Layer 3 of a small transformer language model trained on English Wikipedia (8 layers, counted from 0, width 128).
A neuron's activation on a vector x is ReLU(gate . x) times (in . x), where the dot is the dot product.

Input weights of the MLP neurons that the questions are about. A number n stands for (n - 128) times 0.0059.
n38 gate: 107, 119, 74, 133, 90, 164, 102, 85, 106, 130, 122, 102, 124, 98, 129, 126, 91, 156, 128, 124, 70, 179, 157, 102, 99, 162, 123, 125, 123, 80, 152, 98, 122, 147, 136, 130, 166, 169, 70, 110, 65, 160, 148, 113, 114, 150, 142, 145, 128, 142, 135, 86, 170, 175, 157, 178, 148, 129, 145, 111, 172, 97, 106, 113, 171, 135, 123, 137, 157, 100, 85, 151, 97, 104, 135, 138, 129, 111, 194, 115, 96, 155, 115, 185, 132, 91, 142, 137, 86, 166, 122, 131, 128, 126, 155, 159, 93, 90, 101, 152, 121, 161, 111, 176, 101, 204, 152, 148, 132, 101, 200, 98, 170, 157, 64, 153, 138, 88, 94, 94, 131, 173, 142, 121, 49, 125, 138, 53
n89 gate: 108, 157, 147, 103, 149, 91, 162, 69, 164, 98, 85, 139, 147, 54, 127, 128, 121, 101, 162, 57, 184, 137, 155, 63, 140, 183, 110, 110, 90, 145, 96, 159, 157, 183, 62, 114, 57, 60, 126, 129, 131, 105, 168, 172, 105, 112, 105, 128, 110, 157, 111, 109, 143, 92, 110, 139, 113, 118, 116, 178, 153, 110, 120, 104, 96, 95, 170, 128, 152, 155, 76, 189, 138, 121, 110, 100, 87, 136, 156, 151, 135, 188, 74, 213, 84, 123, 168, 152, 146, 188, 113, 140, 142, 66, 187, 117, 179, 189, 118, 107, 28, 115, 120, 166, 196, 147, 118, 78, 145, 131, 76, 107, 189, 185, 121, 120, 99, 115, 117, 103, 171, 117, 84, 147, 101, 91, 119, 60
n108 gate: 66, 126, 146, 125, 74, 112, 133, 210, 163, 116, 163, 116, 115, 129, 109, 145, 157, 104, 61, 90, 128, 120, 90, 167, 61, 117, 129, 182, 146, 184, 92, 105, 84, 89, 184, 103, 115, 64, 127, 120, 142, 158, 41, 179, 101, 125, 158, 107, 167, 136, 123, 101, 130, 129, 158, 128, 127, 109, 120, 110, 135, 133, 61, 129, 71, 106, 152, 60, 119, 114, 121, 129, 84, 101, 152, 118, 185, 175, 145, 78, 177, 113, 135, 170, 185, 117, 117, 191, 114, 141, 102, 113, 110, 57, 179, 157, 144, 59, 155, 156, 97, 32, 107, 112, 88, 139, 112, 138, 143, 97, 158, 120, 189, 147, 146, 123, 112, 132, 131, 109, 119, 132, 65, 118, 133, 113, 137, 145
n264 gate: 86, 124, 113, 56, 81, 122, 147, 125, 118, 87, 163, 138, 112, 129, 133, 86, 73, 46, 135, 176, 126, 170, 146, 95, 135, 140, 104, 108, 221, 96, 108, 142, 119, 103, 86, 153, 177, 147, 185, 59, 134, 125, 74, 125, 138, 127, 157, 194, 135, 159, 120, 127, 174, 108, 77, 131, 163, 96, 163, 207, 105, 56, 113, 95, 145, 136, 131, 179, 115, 98, 243, 154, 96, 100, 134, 175, 139, 150, 122, 116, 87, 122, 191, 224, 145, 110, 250, 115, 158, 120, 92, 85, 106, 152, 116, 70, 119, 134, 130, 92, 132, 161, 187, 111, 131, 136, 85, 95, 194, 55, 83, 110, 158, 169, 136, 166, 163, 180, 123, 129, 163, 120, 155, 61, 107, 74, 100, 90
n299 gate: 112, 132, 72, 119, 151, 153, 144, 188, 104, 72, 78, 139, 132, 177, 182, 158, 126, 118, 188, 99, 127, 180, 142, 110, 175, 118, 97, 190, 123, 180, 168, 127, 110, 80, 159, 180, 37, 119, 157, 133, 53, 139, 149, 113, 207, 139, 87, 106, 161, 45, 133, 131, 137, 104, 157, 130, 141, 90, 66, 133, 123, 146, 153, 146, 94, 136, 64, 139, 106, 158, 119, 143, 106, 101, 100, 137, 100, 118, 150, 142, 110, 115, 103, 96, 140, 143, 117, 118, 147, 158, 172, 129, 85, 58, 97, 144, 162, 144, 74, 115, 145, 145, 86, 141, 143, 87, 112, 147, 166, 177, 100, 167, 103, 20, 98, 157, 121, 206, 189, 123, 107, 123, 117, 142, 127, 155, 127, 139
n38 in: 137, 135, 158, 157, 119, 98, 137, 126, 111, 92, 127, 147, 119, 164, 186, 138, 153, 111, 126, 136, 108, 119, 132, 80, 104, 99, 137, 127, 154, 125, 96, 69, 156, 105, 94, 164, 96, 163, 162, 125, 136, 124, 110, 111, 81, 108, 119, 148, 147, 141, 139, 83, 162, 181, 175, 139, 115, 94, 120, 138, 130, 120, 117, 229, 150, 132, 195, 107, 144, 174, 138, 150, 88, 111, 131, 140, 155, 112, 128, 140, 106, 131, 185, 170, 93, 138, 151, 117, 117, 157, 126, 54, 141, 137, 114, 104, 144, 191, 146, 145, 144, 123, 154, 150, 160, 163, 107, 153, 178, 55, 128, 89, 100, 112, 122, 167, 187, 92, 148, 209, 136, 176, 87, 115, 122, 180, 168, 162
n89 in: 94, 151, 75, 163, 124, 114, 151, 115, 119, 133, 155, 150, 135, 78, 109, 100, 76, 115, 140, 133, 148, 171, 155, 123, 124, 46, 119, 52, 131, 187, 125, 113, 114, 101, 100, 135, 118, 97, 70, 120, 152, 138, 148, 134, 33, 143, 106, 192, 79, 116, 161, 103, 107, 137, 155, 141, 159, 108, 66, 168, 122, 154, 133, 132, 100, 146, 136, 163, 121, 126, 63, 113, 83, 137, 96, 132, 80, 158, 120, 156, 100, 108, 138, 115, 171, 100, 88, 176, 61, 196, 218, 122, 165, 87, 79, 101, 154, 129, 86, 142, 139, 132, 145, 80, 152, 153, 130, 200, 180, 95, 173, 93, 116, 147, 148, 109, 69, 131, 147, 168, 120, 134, 95, 92, 117, 147, 165, 144
n108 in: 108, 166, 179, 73, 141, 107, 100, 100, 138, 133, 146, 135, 88, 172, 170, 141, 154, 210, 133, 159, 139, 116, 151, 126, 130, 129, 117, 111, 125, 120, 132, 121, 119, 97, 159, 156, 141, 144, 131, 187, 132, 109, 141, 95, 134, 93, 125, 43, 128, 108, 131, 103, 100, 199, 143, 70, 138, 139, 104, 133, 115, 155, 83, 104, 128, 109, 141, 148, 188, 142, 97, 109, 133, 121, 111, 102, 174, 132, 47, 102, 132, 114, 166, 212, 53, 156, 129, 126, 88, 128, 159, 176, 99, 86, 141, 169, 191, 101, 67, 136, 159, 160, 141, 131, 139, 114, 99, 95, 151, 133, 141, 134, 190, 121, 100, 97, 133, 111, 90, 90, 156, 78, 121, 147, 115, 95, 125, 147
n264 in: 131, 150, 113, 104, 145, 108, 124, 36, 149, 92, 115, 154, 204, 116, 123, 95, 126, 105, 80, 140, 76, 145, 149, 94, 142, 161, 165, 83, 131, 83, 104, 137, 138, 186, 184, 169, 132, 76, 90, 150, 108, 154, 144, 75, 126, 140, 81, 178, 134, 74, 105, 98, 184, 154, 165, 106, 134, 138, 132, 107, 131, 147, 99, 91, 113, 99, 128, 189, 112, 122, 138, 89, 105, 82, 107, 122, 130, 159, 16, 111, 131, 116, 159, 104, 112, 152, 132, 143, 200, 100, 204, 140, 164, 136, 155, 154, 171, 135, 140, 170, 172, 183, 139, 136, 141, 143, 157, 184, 162, 212, 113, 93, 156, 152, 91, 141, 28, 64, 99, 111, 141, 105, 160, 100, 150, 204, 119, 134
n299 in: 144, 97, 167, 55, 169, 107, 137, 182, 148, 137, 155, 90, 133, 153, 192, 180, 145, 93, 163, 111, 176, 55, 87, 165, 142, 175, 46, 116, 64, 113, 120, 143, 125, 128, 117, 134, 93, 185, 148, 108, 98, 153, 141, 167, 105, 80, 176, 156, 133, 140, 138, 164, 74, 118, 198, 103, 149, 125, 157, 140, 143, 126, 99, 190, 163, 96, 136, 100, 135, 84, 132, 132, 110, 119, 94, 139, 138, 174, 140, 136, 166, 129, 104, 103, 171, 163, 80, 128, 82, 99, 196, 91, 133, 165, 108, 119, 109, 84, 89, 109, 199, 95, 50, 108, 146, 119, 79, 217, 96, 143, 151, 74, 114, 147, 120, 172, 108, 145, 93, 98, 147, 146, 134, 160, 95, 156, 161, 114

Each question shows a token from some text and the vector x that enters the MLP there. A number n stands for (n - 128) times 0.037.

"ers": 196, 113, 110, 109, 122, 81, 131, 106, 116, 113, 137, 100, 137, 198, 103, 109, 122, 151, 201, 139, 161, 135, 69, 132, 101, 102, 149, 127, 150, 107, 148, 122, 126, 127, 157, 146, 139, 154, 92, 110, 121, 127, 143, 130, 80, 86, 135, 146, 166, 108, 125, 124, 142, 134, 92, 139, 115, 134, 192, 162, 119, 138, 140, 115, 143, 150, 113, 114, 157, 102, 126, 154, 118, 99, 163, 112, 110, 112, 147, 150, 115, 132, 144, 79, 153, 122, 116, 148, 132, 150, 130, 124, 128, 71, 97, 113, 131, 177, 128, 107, 69, 125, 134, 134, 195, 109, 123, 116, 107, 112, 157, 131, 130, 132, 140, 84, 57, 123, 127, 149, 161, 131, 118, 108, 125, 113, 161, 134
Which neuron fires most, and how strongly? n89, at about 3.6

"ar": 156, 109, 172, 139, 117, 114, 158, 107, 115, 189, 124, 113, 150, 123, 136, 109, 135, 98, 143, 98, 139, 148, 68, 124, 146, 132, 205, 100, 133, 117, 139, 146, 108, 118, 166, 61, 185, 150, 136, 123, 165, 160, 113, 91, 109, 78, 128, 111, 155, 176, 110, 107, 117, 110, 159, 139, 115, 123, 118, 122, 118, 123, 103, 163, 131, 149, 87, 101, 168, 78, 111, 100, 109, 84, 184, 149, 131, 139, 103, 138, 110, 187, 151, 92, 176, 163, 77, 134, 143, 127, 106, 98, 96, 154, 145, 143, 130, 203, 157, 159, 52, 124, 105, 87, 110, 155, 163, 97, 93, 69, 152, 138, 143, 113, 113, 100, 128, 101, 147, 78, 160, 190, 148, 99, 100, 186, 183, 109
Which of these neurons fires most? n38

"y": 144, 152, 158, 142, 110, 92, 147, 148, 152, 123, 123, 76, 135, 100, 143, 87, 146, 89, 157, 178, 151, 177, 111, 145, 164, 123, 132, 129, 126, 134, 157, 138, 131, 106, 143, 130, 123, 105, 80, 107, 121, 148, 144, 124, 86, 61, 150, 125, 177, 111, 127, 107, 157, 158, 144, 135, 88, 134, 151, 138, 138, 165, 122, 148, 96, 145, 123, 124, 187, 136, 152, 168, 113, 123, 112, 122, 164, 113, 95, 123, 118, 139, 125, 118, 145, 146, 111, 88, 113, 134, 145, 73, 163, 119, 107, 145, 118, 144, 140, 129, 86, 180, 118, 130, 193, 98, 155, 133, 92, 111, 128, 115, 163, 110, 135, 73, 104, 140, 153, 116, 169, 86, 114, 125, 130, 109, 155, 118
Which of these neurons fires most? n89

" c": 111, 109, 84, 140, 125, 79, 134, 131, 113, 120, 152, 103, 158, 121, 129, 81, 152, 92, 176, 135, 85, 212, 71, 127, 120, 88, 102, 138, 149, 137, 136, 175, 87, 164, 157, 112, 130, 57, 150, 112, 140, 132, 137, 77, 118, 98, 58, 109, 129, 147, 123, 161, 142, 131, 111, 143, 92, 150, 165, 193, 143, 134, 127, 163, 117, 116, 88, 159, 142, 53, 115, 135, 83, 133, 172, 105, 181, 119, 137, 125, 92, 123, 146, 123, 186, 114, 96, 114, 132, 66, 131, 91, 146, 101, 182, 127, 123, 162, 176, 171, 112, 142, 125, 118, 230, 79, 142, 141, 88, 104, 158, 103, 130, 145, 129, 112, 136, 127, 96, 106, 203, 156, 129, 119, 140, 159, 154, 73
Which of these neurons fires most? n264

" I": 119, 149, 130, 105, 124, 111, 139, 143, 98, 143, 132, 74, 128, 91, 144, 143, 172, 122, 176, 85, 97, 152, 65, 138, 117, 114, 159, 115, 142, 117, 133, 189, 98, 151, 134, 93, 110, 131, 118, 140, 154, 147, 84, 60, 135, 65, 157, 55, 165, 153, 82, 132, 159, 102, 126, 123, 122, 86, 81, 130, 109, 167, 82, 122, 98, 162, 89, 100, 146, 92, 134, 120, 114, 126, 127, 136, 178, 59, 144, 111, 110, 152, 163, 142, 120, 147, 152, 103, 97, 93, 139, 73, 149, 104, 110, 197, 136, 126, 164, 134, 164, 154, 128, 135, 169, 90, 157, 110, 66, 63, 121, 103, 178, 130, 98, 101, 116, 74, 141, 148, 229, 95, 102, 141, 136, 104, 196, 162
Which neuron fires most, and how strongly? n108, at about 19

" p": 147, 105, 66, 149, 60, 78, 131, 95, 130, 125, 170, 72, 127, 98, 107, 88, 173, 80, 193, 147, 101, 185, 83, 173, 155, 100, 118, 146, 207, 117, 138, 138, 81, 162, 153, 126, 160, 106, 179, 112, 156, 108, 125, 93, 123, 107, 99, 129, 127, 151, 153, 128, 134, 191, 106, 121, 127, 119, 195, 159, 133, 155, 116, 130, 120, 130, 126, 121, 117, 102, 145, 131, 122, 131, 226, 101, 135, 136, 135, 121, 132, 120, 158, 129, 142, 154, 100, 120, 139, 98, 186, 107, 152, 128, 184, 180, 116, 185, 180, 150, 174, 136, 142, 129, 154, 71, 156, 107, 80, 105, 135, 71, 109, 157, 84, 102, 112, 167, 68, 134, 209, 120, 148, 128, 142, 136, 172, 66
Which of these neurons fires most? n264

"b": 116, 138, 123, 176, 126, 71, 115, 102, 151, 136, 139, 159, 128, 148, 137, 129, 150, 124, 150, 113, 170, 176, 71, 140, 156, 146, 183, 192, 140, 135, 170, 179, 133, 112, 167, 103, 178, 87, 103, 139, 112, 153, 112, 141, 159, 89, 122, 114, 131, 105, 97, 107, 124, 161, 86, 123, 165, 94, 162, 119, 138, 116, 107, 91, 133, 128, 76, 114, 153, 100, 95, 75, 97, 76, 104, 157, 136, 97, 137, 127, 102, 133, 119, 162, 169, 152, 117, 112, 159, 108, 186, 143, 115, 144, 116, 112, 117, 155, 157, 152, 137, 135, 130, 95, 107, 128, 159, 91, 106, 98, 155, 107, 175, 154, 122, 142, 151, 122, 145, 86, 141, 131, 150, 109, 115, 127, 202, 114
Which two neurons fire most, strongest first? n108, n264

"ov": 128, 124, 83, 176, 139, 86, 88, 69, 112, 155, 115, 103, 151, 117, 183, 147, 144, 136, 146, 144, 120, 98, 92, 155, 159, 119, 161, 122, 154, 106, 147, 109, 188, 125, 164, 139, 117, 122, 139, 143, 105, 108, 96, 94, 118, 101, 111, 109, 115, 90, 104, 130, 113, 112, 131, 125, 145, 117, 125, 122, 135, 127, 115, 168, 90, 93, 60, 120, 178, 134, 127, 119, 112, 182, 199, 115, 143, 121, 165, 76, 100, 148, 156, 123, 150, 129, 152, 116, 153, 139, 111, 171, 156, 128, 127, 140, 83, 185, 125, 157, 106, 140, 133, 154, 135, 150, 105, 90, 107, 75, 155, 121, 91, 85, 159, 141, 155, 70, 107, 137, 179, 148, 168, 137, 138, 144, 178, 163
Which neuron fires most, and how strongly? n38, at about 4.8

"on": 138, 115, 109, 116, 131, 92, 171, 164, 124, 123, 143, 100, 143, 149, 132, 89, 129, 77, 202, 146, 165, 137, 91, 117, 188, 141, 154, 120, 109, 131, 157, 117, 163, 95, 140, 114, 189, 139, 95, 133, 153, 126, 131, 90, 156, 88, 130, 109, 149, 109, 78, 108, 111, 151, 119, 103, 85, 140, 211, 155, 137, 154, 103, 115, 161, 114, 158, 92, 172, 141, 106, 172, 139, 155, 121, 124, 123, 130, 135, 161, 148, 125, 158, 126, 131, 126, 102, 104, 141, 133, 168, 150, 165, 107, 123, 101, 99, 160, 123, 175, 88, 124, 83, 158, 140, 128, 140, 128, 106, 95, 166, 111, 146, 137, 142, 125, 98, 115, 149, 117, 156, 150, 109, 147, 109, 109, 174, 158
Which two neurons fire most, strongest first? n89, n38

" or": 79, 180, 73, 98, 116, 105, 145, 143, 139, 94, 138, 88, 151, 82, 105, 142, 78, 141, 149, 157, 136, 185, 105, 179, 163, 81, 116, 122, 156, 164, 174, 174, 159, 92, 132, 141, 206, 102, 171, 114, 78, 188, 135, 98, 97, 112, 103, 117, 105, 127, 177, 129, 125, 135, 124, 142, 121, 83, 128, 146, 153, 162, 140, 167, 131, 143, 96, 166, 126, 124, 167, 163, 108, 121, 124, 94, 129, 121, 144, 162, 99, 122, 116, 104, 132, 166, 75, 112, 110, 103, 116, 121, 138, 88, 146, 110, 117, 128, 105, 89, 97, 121, 147, 132, 205, 59, 141, 134, 97, 91, 148, 128, 152, 143, 163, 122, 128, 119, 89, 159, 199, 121, 141, 161, 88, 104, 113, 125
Which of these neurons fires most? n89

"f": 133, 150, 129, 110, 95, 109, 131, 86, 113, 86, 120, 119, 149, 122, 134, 112, 89, 155, 129, 106, 113, 154, 110, 193, 156, 138, 189, 155, 160, 131, 154, 174, 124, 105, 160, 149, 208, 131, 128, 114, 144, 141, 92, 130, 111, 123, 110, 138, 128, 109, 89, 134, 147, 143, 93, 167, 148, 129, 172, 130, 114, 121, 106, 109, 90, 118, 131, 92, 158, 119, 133, 88, 167, 170, 102, 118, 129, 99, 124, 132, 95, 138, 126, 100, 173, 73, 90, 118, 163, 108, 151, 159, 98, 164, 163, 108, 86, 158, 89, 102, 108, 170, 90, 105, 145, 74, 109, 77, 48, 81, 146, 149, 113, 138, 125, 145, 163, 79, 137, 117, 169, 101, 134, 77, 164, 147, 148, 95
Which of these neurons fires most? n264

" s": 128, 104, 65, 134, 83, 126, 108, 124, 105, 103, 138, 64, 130, 143, 112, 78, 151, 95, 153, 126, 123, 143, 83, 131, 156, 119, 99, 154, 148, 109, 134, 157, 68, 121, 198, 115, 109, 94, 129, 86, 109, 145, 136, 107, 136, 130, 96, 132, 119, 151, 81, 147, 139, 156, 95, 115, 135, 79, 195, 150, 103, 175, 132, 165, 92, 155, 111, 158, 89, 71, 118, 143, 108, 126, 190, 90, 120, 97, 154, 131, 139, 119, 149, 64, 172, 159, 125, 110, 126, 117, 119, 144, 152, 127, 140, 152, 100, 210, 130, 125, 159, 156, 110, 103, 184, 65, 169, 134, 50, 103, 155, 100, 136, 133, 96, 108, 157, 157, 84, 97, 229, 136, 100, 142, 155, 103, 128, 93
Which of these neurons fires most? n299

"+": 126, 136, 87, 171, 64, 108, 168, 143, 135, 130, 160, 123, 140, 129, 155, 134, 134, 120, 164, 164, 112, 143, 145, 172, 137, 95, 151, 97, 146, 193, 130, 162, 113, 84, 129, 110, 148, 88, 99, 110, 144, 150, 107, 123, 137, 131, 90, 139, 80, 79, 128, 134, 114, 130, 138, 133, 143, 121, 165, 131, 82, 140, 110, 135, 67, 144, 118, 93, 100, 110, 102, 132, 158, 151, 133, 150, 119, 133, 152, 108, 92, 74, 133, 110, 131, 117, 85, 138, 142, 155, 110, 188, 153, 153, 155, 105, 118, 181, 120, 152, 75, 125, 120, 151, 200, 69, 126, 78, 76, 122, 103, 142, 134, 158, 166, 116, 115, 115, 110, 125, 228, 90, 71, 125, 146, 152, 182, 118
Which of these neurons fires most? n89

"w": 177, 150, 121, 140, 128, 132, 138, 163, 112, 142, 112, 103, 141, 137, 146, 108, 122, 155, 103, 143, 112, 145, 110, 144, 192, 164, 187, 89, 174, 137, 121, 124, 97, 122, 164, 106, 134, 163, 123, 110, 147, 138, 98, 138, 163, 66, 157, 167, 152, 120, 124, 96, 122, 181, 124, 121, 137, 111, 127, 163, 123, 127, 143, 157, 93, 121, 92, 161, 141, 115, 129, 116, 118, 97, 123, 187, 138, 91, 143, 114, 131, 115, 144, 101, 162, 158, 118, 107, 165, 116, 130, 124, 117, 136, 148, 83, 102, 180, 115, 130, 108, 137, 73, 131, 161, 127, 124, 118, 103, 101, 143, 129, 156, 108, 144, 129, 116, 88, 139, 110, 150, 156, 102, 82, 124, 167, 135, 114
Which of these neurons fires most? n264

"ate": 131, 99, 178, 126, 105, 127, 154, 161, 126, 86, 129, 78, 128, 115, 144, 105, 119, 116, 154, 137, 126, 111, 101, 165, 178, 153, 165, 133, 125, 130, 137, 189, 147, 107, 129, 92, 128, 148, 101, 93, 150, 140, 142, 51, 92, 100, 152, 100, 158, 99, 170, 106, 123, 146, 130, 125, 153, 122, 160, 129, 145, 176, 151, 139, 135, 150, 97, 138, 127, 165, 126, 97, 124, 107, 159, 144, 138, 120, 131, 142, 108, 135, 114, 64, 142, 143, 59, 60, 97, 107, 132, 56, 108, 98, 149, 118, 116, 198, 103, 143, 126, 151, 122, 74, 164, 83, 136, 99, 112, 126, 141, 132, 103, 108, 147, 92, 146, 74, 142, 119, 146, 136, 141, 104, 99, 158, 116, 155
Which neuron fires most, and how strongly? n299, at about 4.2

" st": 135, 152, 49, 138, 72, 97, 86, 116, 114, 94, 186, 113, 116, 103, 93, 63, 154, 91, 139, 150, 87, 110, 75, 92, 140, 115, 165, 181, 148, 129, 125, 174, 154, 146, 184, 92, 110, 63, 93, 77, 119, 106, 110, 132, 122, 95, 153, 136, 106, 132, 139, 140, 149, 152, 53, 94, 124, 101, 127, 156, 115, 117, 143, 140, 143, 112, 125, 151, 84, 110, 122, 111, 84, 124, 151, 126, 129, 113, 57, 165, 133, 114, 153, 134, 192, 110, 141, 103, 131, 78, 145, 85, 103, 68, 126, 135, 95, 178, 191, 175, 166, 156, 73, 123, 189, 98, 170, 93, 65, 112, 116, 141, 117, 158, 150, 116, 126, 98, 114, 144, 207, 110, 112, 124, 171, 118, 140, 94
Which of these neurons fires most? n264

"s": 163, 117, 103, 132, 146, 93, 121, 117, 115, 107, 140, 101, 141, 162, 108, 101, 105, 118, 198, 132, 147, 125, 67, 134, 97, 79, 144, 162, 124, 136, 143, 171, 142, 140, 158, 127, 124, 147, 106, 110, 98, 157, 159, 157, 122, 84, 166, 133, 141, 124, 102, 104, 128, 147, 96, 146, 132, 149, 180, 181, 97, 158, 116, 132, 102, 133, 133, 123, 129, 87, 110, 149, 108, 151, 124, 126, 140, 111, 141, 136, 115, 172, 129, 89, 180, 134, 101, 103, 107, 144, 163, 124, 137, 119, 130, 153, 122, 161, 116, 80, 89, 111, 117, 146, 183, 128, 112, 127, 125, 91, 139, 150, 167, 141, 145, 86, 118, 158, 123, 135, 172, 115, 126, 96, 166, 81, 144, 124
Which neuron fires most, and how strongly? n89, at about 5.3

"ent": 145, 129, 110, 151, 125, 83, 122, 165, 116, 130, 128, 90, 149, 105, 117, 117, 122, 141, 187, 128, 140, 106, 81, 152, 208, 132, 146, 138, 147, 157, 131, 141, 130, 110, 163, 95, 159, 183, 82, 85, 131, 105, 164, 113, 138, 80, 146, 122, 135, 97, 156, 108, 142, 141, 149, 125, 136, 86, 180, 147, 129, 117, 112, 126, 100, 126, 107, 136, 134, 133, 142, 79, 126, 96, 133, 147, 130, 117, 147, 111, 119, 133, 139, 148, 154, 188, 89, 149, 113, 103, 145, 48, 148, 128, 103, 120, 97, 200, 129, 168, 95, 120, 113, 127, 132, 82, 108, 135, 113, 149, 148, 106, 142, 108, 135, 85, 127, 80, 126, 147, 108, 100, 137, 124, 100, 145, 139, 121
Which of these neurons fires most? n299

" T": 129, 104, 90, 99, 60, 73, 175, 142, 106, 108, 174, 97, 138, 92, 143, 107, 141, 104, 163, 95, 131, 179, 127, 118, 137, 121, 151, 153, 165, 130, 122, 177, 89, 138, 157, 103, 132, 120, 104, 108, 131, 122, 95, 70, 152, 101, 101, 113, 142, 125, 76, 99, 181, 147, 106, 128, 137, 70, 181, 166, 132, 142, 112, 115, 93, 128, 112, 128, 97, 79, 164, 97, 151, 135, 142, 171, 209, 109, 136, 86, 127, 126, 148, 172, 142, 182, 162, 108, 147, 107, 146, 119, 152, 127, 141, 124, 123, 129, 153, 138, 135, 128, 113, 127, 220, 110, 100, 99, 113, 108, 187, 82, 158, 131, 129, 119, 157, 53, 58, 97, 185, 103, 99, 132, 170, 96, 204, 159
Which of these neurons fires most? n264

" g": 122, 124, 70, 152, 75, 108, 117, 126, 87, 90, 158, 103, 116, 117, 160, 109, 154, 73, 203, 147, 113, 189, 88, 161, 147, 138, 113, 140, 119, 137, 171, 164, 134, 114, 155, 145, 127, 78, 127, 104, 81, 110, 102, 68, 116, 108, 109, 132, 132, 132, 119, 158, 182, 117, 104, 126, 114, 120, 193, 167, 117, 152, 103, 136, 92, 125, 126, 153, 112, 126, 122, 144, 71, 139, 176, 149, 151, 78, 149, 133, 108, 156, 131, 136, 156, 124, 111, 139, 134, 42, 131, 134, 148, 127, 154, 172, 111, 183, 155, 166, 156, 175, 129, 111, 217, 66, 199, 129, 115, 111, 129, 64, 146, 170, 149, 145, 146, 125, 101, 89, 202, 153, 86, 90, 153, 149, 133, 85
Which neuron fires most, and how strongly? n264, at about 20

"a": 142, 130, 158, 112, 130, 161, 139, 128, 137, 100, 181, 84, 123, 121, 134, 114, 68, 107, 152, 132, 140, 117, 72, 152, 151, 98, 164, 92, 125, 136, 171, 142, 148, 100, 112, 115, 166, 149, 118, 138, 165, 141, 112, 130, 161, 135, 188, 153, 158, 103, 130, 122, 101, 190, 146, 117, 221, 157, 177, 142, 109, 115, 113, 163, 132, 153, 120, 133, 138, 141, 121, 99, 99, 182, 140, 99, 139, 108, 107, 108, 142, 129, 172, 91, 195, 160, 97, 112, 117, 88, 128, 129, 133, 136, 148, 159, 115, 167, 137, 159, 118, 123, 79, 105, 144, 131, 130, 78, 87, 120, 187, 136, 125, 122, 110, 113, 128, 88, 130, 168, 139, 69, 127, 138, 146, 153, 174, 138
Which of these neurons fires most? n108

" Un": 142, 98, 134, 120, 70, 59, 155, 144, 101, 78, 142, 130, 137, 159, 153, 114, 152, 90, 184, 156, 131, 164, 83, 125, 154, 116, 181, 75, 202, 145, 156, 141, 101, 155, 152, 65, 137, 132, 146, 123, 141, 142, 66, 95, 107, 98, 121, 128, 156, 105, 125, 121, 180, 147, 114, 121, 125, 77, 115, 129, 108, 154, 175, 131, 90, 155, 106, 95, 165, 64, 107, 151, 106, 154, 152, 116, 152, 128, 139, 117, 113, 165, 160, 102, 88, 145, 113, 113, 77, 79, 117, 30, 120, 79, 121, 125, 117, 147, 84, 116, 116, 122, 92, 141, 180, 90, 85, 100, 109, 101, 177, 101, 150, 99, 119, 94, 78, 126, 94, 95, 169, 187, 106, 120, 142, 140, 193, 133
Which two neurons fire most, strongest first? n108, n299

".": 99, 161, 158, 145, 156, 126, 128, 109, 124, 131, 159, 96, 143, 117, 141, 124, 116, 111, 175, 126, 111, 149, 144, 150, 201, 87, 159, 86, 138, 77, 98, 217, 126, 119, 149, 109, 126, 117, 113, 159, 152, 124, 176, 100, 118, 105, 110, 155, 124, 161, 95, 121, 138, 142, 110, 117, 150, 101, 127, 171, 100, 152, 96, 133, 103, 121, 94, 139, 100, 155, 87, 101, 131, 113, 131, 107, 129, 163, 106, 94, 165, 109, 130, 116, 130, 166, 102, 71, 96, 123, 128, 69, 170, 125, 172, 150, 73, 151, 108, 165, 100, 165, 113, 171, 133, 129, 140, 72, 116, 54, 164, 98, 97, 127, 133, 112, 124, 126, 117, 132, 193, 135, 124, 114, 106, 103, 148, 125
Which neuron fires most, and how strongly? n89, at about 6.8

" o": 147, 160, 116, 136, 98, 99, 151, 140, 134, 109, 147, 62, 155, 87, 102, 67, 136, 98, 192, 148, 127, 113, 120, 142, 138, 97, 108, 99, 166, 148, 143, 153, 114, 124, 184, 170, 135, 98, 143, 107, 124, 186, 118, 98, 145, 90, 93, 141, 122, 146, 127, 175, 141, 160, 161, 134, 138, 97, 124, 138, 113, 143, 117, 116, 129, 188, 87, 125, 134, 77, 125, 155, 107, 97, 153, 119, 159, 105, 171, 166, 114, 70, 147, 148, 162, 167, 83, 88, 127, 105, 83, 116, 158, 118, 165, 77, 94, 191, 145, 151, 125, 129, 154, 122, 132, 84, 118, 138, 92, 66, 128, 116, 145, 121, 130, 115, 145, 94, 109, 110, 213, 147, 141, 123, 118, 100, 153, 107
Which of these neurons fires most? n38

"am": 144, 119, 130, 113, 114, 104, 104, 77, 151, 125, 147, 84, 117, 125, 131, 105, 141, 120, 168, 143, 140, 119, 67, 127, 120, 148, 150, 69, 114, 168, 127, 163, 106, 80, 157, 120, 157, 129, 153, 155, 170, 147, 109, 82, 133, 104, 126, 140, 130, 136, 154, 105, 123, 146, 116, 126, 132, 131, 149, 149, 111, 130, 113, 95, 127, 153, 97, 171, 105, 91, 106, 98, 100, 175, 149, 137, 141, 105, 106, 107, 132, 170, 142, 89, 178, 131, 78, 133, 144, 122, 109, 94, 107, 154, 189, 146, 138, 155, 111, 192, 78, 123, 96, 112, 106, 103, 170, 116, 87, 84, 160, 89, 133, 164, 146, 141, 202, 159, 119, 122, 118, 56, 90, 175, 146, 160, 152, 170
Which of these neurons fires most? n108

"ul": 181, 145, 117, 127, 166, 89, 132, 134, 110, 129, 114, 93, 179, 124, 168, 108, 101, 114, 187, 143, 90, 177, 92, 164, 145, 130, 138, 68, 140, 179, 172, 172, 122, 87, 94, 113, 195, 173, 118, 131, 126, 114, 159, 107, 115, 132, 113, 138, 156, 129, 163, 161, 106, 127, 91, 121, 95, 116, 125, 97, 102, 148, 124, 162, 111, 125, 92, 125, 146, 128, 145, 148, 138, 120, 177, 109, 146, 90, 132, 161, 111, 152, 115, 102, 136, 161, 46, 112, 126, 98, 144, 70, 117, 124, 190, 97, 113, 168, 123, 148, 116, 115, 109, 104, 127, 132, 122, 111, 103, 126, 139, 159, 95, 102, 135, 94, 133, 56, 134, 125, 147, 144, 104, 125, 150, 162, 159, 153
Which of these neurons fires most? n299